Layer 6 of a small transformer language model trained on English Wikipedia (12 layers, counted from 0, width 128).
A neuron's activation on a vector x is GELU(weights . x), where the dot is the dot product.

Input weights of the MLP neurons that the questions are about. A number n stands for (n - 500) times 0.00088.
n11: 637 234 345 433 721 583 594 509 735 593 352 266 528 483 445 534 581 360 604 568 399 496 657 625 904 364 655 597 800 504 446 521 521 335 451 483 533 605 420 484 441 406 630 265 323 420 622 605 457 587 617 545 668 548 470 795 558 500 535 626 654 586 491 862 619 483 521 422 444 251 388 314 643 406 344 595 696 504 680 491 470 466 412 538 116 352 496 456 539 483 432 508 777 248 248 352 615 448 500 344 368 417 694 578 379 614 481 371 326 219 375 496 434 550 229 407 554 395 508 525 610 453 394 323 526 848 349 549
n32: 813 447 496 617 446 342 509 686 518 373 437 588 545 518 268 456 544 483 576 314 609 441 474 650 434 456 283 552 421 611 299 518 689 307 634 799 543 396 488 354 748 281 562 786 574 343 345 500 363 749 201 475 607 688 837 627 371 738 649 465 452 622 509 453 462 362 774 420 454 438 602 439 449 617 530 670 522 544 431 447 778 764 206 693 361 565 345 385 309 257 504 521 479 556 473 604 689 308 653 374 627 619 692 144 702 328 327 670 385 380 562 591 538 556 372 426 530 525 606 474 346 536 461 389 200 369 361 521
n40: 583 350 247 600 619 512 581 378 569 352 426 798 654 874 560 423 447 414 225 481 385 583 563 653 488 404 528 401 573 414 603 666 367 512 623 333 692 603 394 550 297 566 684 548 560 548 198 428 351 606 451 554 516 369 420 388 685 573 699 425 706 435 541 383 492 448 574 348 249 374 642 452 446 504 337 469 516 708 508 577 549 544 694 508 528 337 599 730 472 540 568 465 238 568 443 464 560 541 368 432 242 613 437 783 520 699 421 504 551 369 151 437 633 338 601 484 535 817 628 449 492 361 512 480 656 500 380 655
n58: 605 646 507 403 668 421 269 432 544 550 607 352 611 694 497 402 486 474 486 513 275 503 595 431 483 339 466 410 516 349 421 548 656 590 426 490 608 433 452 612 634 451 486 595 493 373 431 570 558 503 529 500 425 311 564 380 586 510 438 520 602 574 367 324 636 616 569 394 535 772 343 483 494 506 543 712 712 428 417 602 645 348 533 409 530 460 566 538 428 402 500 415 379 407 740 483 581 527 433 583 935 457 556 617 368 570 433 557 419 507 571 546 254 325 561 343 552 414 640 484 434 353 466 411 717 610 361 513
n72: 422 406 347 707 518 587 473 397 446 402 673 175 408 657 341 576 629 724 559 605 348 853 409 426 478 633 599 135 479 513 646 469 469 650 802 504 483 513 362 378 452 474 464 536 667 354 471 298 674 609 260 568 437 600 500 393 321 375 614 469 464 479 540 380 146 605 695 391 407 208 635 513 188 623 676 487 393 406 561 728 705 362 539 611 513 289 361 500 612 804 233 466 550 395 505 650 567 423 628 474 589 409 314 856 648 271 388 664 453 816 446 369 457 622 469 681 673 403 543 452 523 662 544 297 527 440 607 256
n210: 581 441 514 466 735 538 505 470 682 305 560 515 633 624 651 441 48 396 665 237 388 586 524 347 568 461 540 195 174 333 287 702 721 785 448 587 906 592 565 644 403 491 242 539 529 748 314 548 382 543 542 650 599 565 803 561 217 564 566 418 313 406 663 434 787 201 533 689 278 396 104 612 491 608 490 652 613 485 741 569 510 525 365 706 476 636 294 514 663 505 539 282 306 142 395 495 735 610 573 674 255 719 529 363 419 662 619 315 577 590 381 389 467 567 347 364 724 612 651 395 606 560 539 386 265 194 406 401
n232: 622 361 471 716 782 410 593 453 668 672 530 483 685 347 500 492 315 655 260 247 444 720 206 250 525 475 640 591 692 447 522 665 449 749 665 715 570 409 365 476 612 286 500 639 608 446 356 716 466 438 552 665 564 410 337 407 442 386 548 591 340 444 670 670 528 748 471 517 468 737 551 579 484 749 508 447 567 411 521 407 448 361 554 391 446 521 410 429 517 749 483 435 362 450 632 645 286 581 362 409 395 577 516 375 537 331 183 421 504 355 470 591 578 249 733 276 541 655 184 590 587 377 395 394 551 339 726 371
n256: 440 542 397 438 466 602 647 500 588 750 414 508 590 479 504 538 806 577 500 331 444 414 626 745 638 558 635 401 635 394 544 403 609 491 712 553 415 475 476 445 455 392 538 672 521 488 543 777 358 382 614 500 525 372 483 556 868 688 616 734 332 288 551 750 380 475 496 394 295 382 872 500 412 496 508 346 721 335 471 622 684 199 562 600 554 624 615 312 340 341 634 258 638 570 606 442 95 513 733 450 345 638 492 468 480 246 541 496 496 385 530 397 459 492 559 335 488 587 407 334 733 339 359 428 675 311 352 488
n282: 63 555 451 466 525 544 285 510 490 525 301 694 342 445 629 350 455 698 647 406 292 694 534 684 669 361 505 539 571 786 606 675 460 368 524 676 737 780 448 377 746 414 440 515 141 352 560 702 814 592 397 629 470 374 678 414 651 380 469 422 430 87 520 341 80 848 563 369 382 400 405 544 290 975 672 452 614 636 539 360 464 117 881 331 416 559 481 719 550 580 415 529 350 382 313 466 485 313 792 274 440 471 664 462 413 439 491 462 740 682 204 515 486 412 465 554 626 509 610 621 223 460 614 571 591 395 529 658
n298: 525 302 591 631 296 625 524 375 849 404 406 392 463 455 500 629 677 547 476 349 565 549 461 496 548 584 217 552 420 457 504 718 392 504 504 745 477 500 428 603 468 331 565 556 128 377 448 690 476 430 443 734 289 410 632 488 539 452 529 531 476 312 707 368 481 583 488 635 534 367 447 576 492 485 437 430 440 261 543 597 512 520 374 512 643 837 637 620 654 198 761 465 504 286 606 385 260 370 612 579 432 477 632 670 531 285 432 477 407 618 399 654 481 461 419 246 274 876 558 438 496 496 420 390 394 635 608 473

Each question shows a token from some text and the vector x that enters the MLP there. A number n stands for (n - 500) times 0.011.

"mer": 449 648 716 424 554 582 353 675 498 445 449 326 338 390 543 602 399 472 558 565 631 494 574 509 599 418 478 449 579 544 511 338 364 463 465 380 418 606 614 518 453 614 570 625 665 454 649 578 354 405 617 440 497 569 617 552 304 497 511 343 470 566 487 642 366 551 578 513 522 430 313 384 565 367 535 348 488 452 554 577 432 534 543 429 585 541 467 354 546 479 373 540 322 545 570 498 450 553 440 530 399 414 443 437 515 544 671 445 583 536 619 264 583 636 555 514 700 514 369 639 420 491 515 325 559 372 687 463
Which neuron fires most, and how strongly? n210, at about 0.29

"300": 568 479 463 571 534 431 470 426 642 457 450 315 298 610 543 414 509 351 460 511 596 462 669 389 515 546 505 554 364 676 528 452 251 423 446 487 339 548 517 233 443 657 584 742 537 461 553 595 396 243 527 608 601 408 486 611 461 467 490 427 608 539 347 490 550 447 622 508 633 462 382 436 460 377 506 446 499 467 567 654 667 509 402 403 612 501 434 498 519 469 467 501 319 701 594 606 530 389 511 358 459 475 555 407 622 487 595 603 569 449 449 570 714 356 435 768 623 537 461 520 392 547 430 415 529 523 603 495
Which neuron fires most, and how strongly? n32, at about 1.3

"(": 691 508 460 541 564 425 485 387 491 475 529 494 488 499 521 413 507 489 512 496 706 391 612 489 501 453 532 481 491 546 524 498 450 95 362 409 519 396 555 368 509 656 544 591 486 484 669 437 363 315 521 566 450 539 463 675 534 600 515 402 424 514 550 530 344 571 740 489 659 405 393 431 483 437 525 530 475 398 508 658 567 561 565 392 616 540 496 509 558 412 587 541 389 397 505 477 560 547 604 508 365 374 364 552 418 531 670 598 590 542 575 478 455 422 383 576 522 435 620 482 403 563 468 506 541 582 525 437
Which neuron fires most, and how strongly? n11, at about 0.54

"l": 540 592 592 622 548 602 595 417 427 509 552 457 228 554 478 490 292 349 506 528 697 372 578 435 526 559 563 576 363 652 550 404 494 415 448 364 417 396 511 386 571 677 490 510 673 466 536 525 477 287 526 595 531 698 374 497 396 519 342 442 524 327 589 646 352 642 624 588 579 396 326 562 470 535 673 296 453 567 462 531 423 490 555 509 452 511 605 310 407 439 485 407 446 665 572 516 330 510 509 540 564 352 347 428 512 433 665 514 518 629 492 298 513 443 473 511 684 494 605 554 560 569 477 587 519 461 567 588
Which of these neurons fires most? n72

"é": 425 473 515 456 462 423 505 539 514 400 591 411 542 547 491 477 544 409 517 620 607 469 677 483 621 396 544 647 327 639 597 514 487 431 615 250 546 590 455 366 409 475 586 695 494 532 656 535 409 310 612 528 683 560 465 580 477 557 458 304 495 415 416 715 562 541 340 638 515 403 237 548 604 405 460 268 574 465 557 655 484 397 423 378 484 538 498 432 499 376 345 559 412 647 525 638 381 571 417 520 443 383 420 393 456 492 655 636 651 522 486 403 442 591 442 643 627 467 424 548 422 561 519 416 602 540 632 445
Which of these neurons fires most? n11

"mm": 475 481 524 580 610 455 498 490 486 424 505 490 500 487 606 529 373 486 544 466 446 481 723 523 568 520 361 590 434 607 464 376 484 446 404 480 290 505 356 396 622 789 617 739 608 508 513 590 368 382 544 565 526 526 409 546 435 542 531 352 466 409 360 584 456 613 508 564 527 555 361 470 441 535 501 391 452 438 614 505 364 551 546 396 497 430 545 354 515 502 440 675 374 626 518 527 401 636 495 389 503 334 491 512 575 559 546 440 576 672 594 207 749 479 565 487 697 439 399 616 371 523 516 289 605 406 618 431
The three highest activations, in order: n232, n282, n72

"M": 638 617 484 507 475 483 596 355 485 501 428 524 551 603 581 567 569 527 415 522 724 480 770 632 566 499 517 480 453 588 604 529 483 388 347 337 666 424 500 288 414 648 515 567 579 373 606 596 386 314 500 532 436 484 461 654 474 500 536 315 530 408 572 522 362 564 606 542 552 542 177 507 532 249 500 499 518 452 621 504 520 520 529 453 638 530 507 443 420 554 689 397 285 528 434 603 478 507 461 500 510 367 499 489 494 555 572 482 599 399 495 262 663 363 500 512 510 565 319 663 352 472 473 521 494 454 558 456
Which neuron fires most, and how strongly? n40, at about 1.7

"tig": 553 525 451 540 439 461 330 541 528 513 542 373 425 616 510 381 413 461 535 617 613 412 552 430 648 355 608 414 439 557 576 423 467 557 386 337 476 538 536 191 330 531 533 678 604 444 613 566 482 428 584 513 396 494 528 537 491 602 461 406 629 446 626 591 423 536 614 494 492 449 329 379 537 481 631 215 437 515 424 528 497 544 492 622 518 587 366 286 612 414 520 596 387 769 591 553 355 432 495 553 443 406 451 381 485 619 458 417 690 620 421 464 622 593 555 661 587 494 307 636 545 519 479 477 402 550 627 436
Which of these neurons fires most? n72

"ion": 721 489 411 602 506 534 389 441 452 593 570 476 481 613 541 375 507 503 516 443 598 291 655 442 496 448 561 544 497 615 570 447 466 294 347 437 428 348 601 344 513 668 499 522 519 499 608 478 347 328 552 527 454 561 481 669 439 495 576 390 388 557 511 504 354 562 746 448 736 437 393 457 404 521 577 492 472 369 487 710 548 573 552 460 640 482 431 429 587 471 518 592 456 610 553 495 453 574 637 442 303 345 369 431 473 515 626 588 657 455 431 511 477 507 465 500 551 471 601 398 356 567 459 530 383 528 581 464
Which of these neurons fires most? n32

"F": 640 660 546 435 654 607 521 405 549 457 496 492 501 548 556 609 548 381 470 642 757 429 535 341 596 418 600 521 343 552 572 594 487 384 405 369 608 449 441 354 377 652 515 641 548 531 455 589 386 196 469 716 535 530 500 570 380 508 569 424 527 413 440 536 438 517 616 624 507 494 265 631 717 434 561 455 488 412 471 501 409 578 523 278 400 611 460 473 496 446 568 555 313 624 586 493 420 551 373 447 420 395 348 474 571 518 615 608 578 402 472 355 682 412 491 430 581 454 531 570 479 510 382 531 567 321 477 568
Which neuron fires most, and how strongly? n210, at about 1.8

"This ": 604 572 592 506 634 388 482 532 461 509 635 659 517 583 464 436 568 351 465 483 626 431 721 496 458 490 517 382 444 688 587 421 416 245 349 378 388 305 524 271 486 588 543 756 340 486 753 576 376 367 500 463 544 387 421 546 419 426 484 457 746 504 484 519 456 461 582 455 610 502 284 404 469 460 616 530 569 549 452 467 675 601 457 356 597 456 447 465 481 633 632 509 291 590 443 511 419 501 436 558 588 465 414 448 509 583 611 553 529 478 555 529 426 509 371 594 476 495 423 569 498 480 572 402 591 586 545 483
The two highest activations, in order: n58, n32

"; ": 627 489 529 547 502 469 533 563 385 530 374 378 539 429 507 457 512 507 460 567 699 488 594 500 527 477 591 600 451 531 521 411 492 136 298 458 516 365 490 407 557 442 508 457 545 521 652 520 486 407 494 574 551 418 473 734 463 565 454 288 552 450 604 674 409 572 724 447 653 471 403 355 576 296 457 471 536 433 548 528 500 541 491 481 655 596 473 434 599 462 666 505 317 604 486 629 377 456 561 544 483 323 347 475 452 569 502 623 612 641 595 423 505 382 503 517 535 424 406 593 413 444 420 541 494 557 572 529
Which of these neurons fires most? n11

"end": 454 491 649 422 638 561 432 572 644 579 696 329 532 438 546 616 458 341 436 571 523 401 523 463 568 547 490 463 360 501 597 394 521 518 553 378 332 426 599 390 486 515 558 603 572 566 665 539 346 315 673 539 480 645 556 592 462 486 483 327 468 406 525 679 508 612 449 510 543 517 401 432 463 454 569 290 350 472 486 627 449 489 476 539 433 610 487 436 624 496 519 482 267 658 602 485 533 488 275 416 543 514 390 382 527 465 537 543 641 507 551 288 528 602 511 454 646 574 262 615 505 497 322 385 529 477 734 397
Which neuron fires most, and how strongly? n232, at about 2.2

"but ": 633 588 480 531 600 383 496 496 501 513 582 413 591 562 519 434 542 535 431 506 513 349 599 476 513 475 553 462 469 598 576 483 490 127 340 314 438 350 524 291 517 572 531 690 428 453 698 684 436 305 565 500 384 404 540 672 443 499 501 354 554 547 522 583 383 429 683 432 612 411 338 480 546 495 502 613 467 469 388 609 590 597 551 523 533 487 575 438 516 567 693 561 411 472 419 475 396 487 605 474 531 455 423 373 462 531 576 665 571 509 512 478 594 392 453 653 532 409 549 477 415 631 475 481 609 489 496 459
The three highest activations, in order: n32, n58, n11

"ent": 444 543 704 450 452 470 483 708 511 465 479 524 472 435 495 542 446 618 516 475 629 497 649 539 437 532 503 607 425 681 577 468 453 534 324 396 320 452 428 454 475 623 646 572 576 535 519 541 442 393 648 640 514 461 494 414 413 585 539 388 334 475 524 701 491 549 442 467 553 497 435 455 701 565 664 305 464 379 400 566 510 523 408 234 521 632 578 383 496 461 419 679 459 638 606 561 464 517 499 521 375 404 542 331 529 593 580 624 589 479 518 328 604 581 525 441 635 326 240 607 265 557 459 425 437 364 442 416
Which neuron fires most, and how strongly? n232, at about 0.44

"0": 572 582 403 691 594 510 515 517 586 645 583 453 339 666 577 515 365 470 491 466 604 362 648 452 489 481 535 532 416 613 597 466 422 383 483 378 317 400 512 341 506 590 585 607 567 415 605 547 335 328 431 563 624 441 466 583 531 439 535 530 533 536 418 420 389 583 590 360 610 606 376 399 461 555 528 433 408 403 656 693 524 554 533 402 560 426 368 499 522 459 460 575 318 698 593 600 420 421 631 571 365 274 449 345 588 567 615 741 576 483 370 423 539 471 549 570 568 325 568 512 262 493 357 525 523 399 579 553
The three highest activations, in order: n72, n282, n32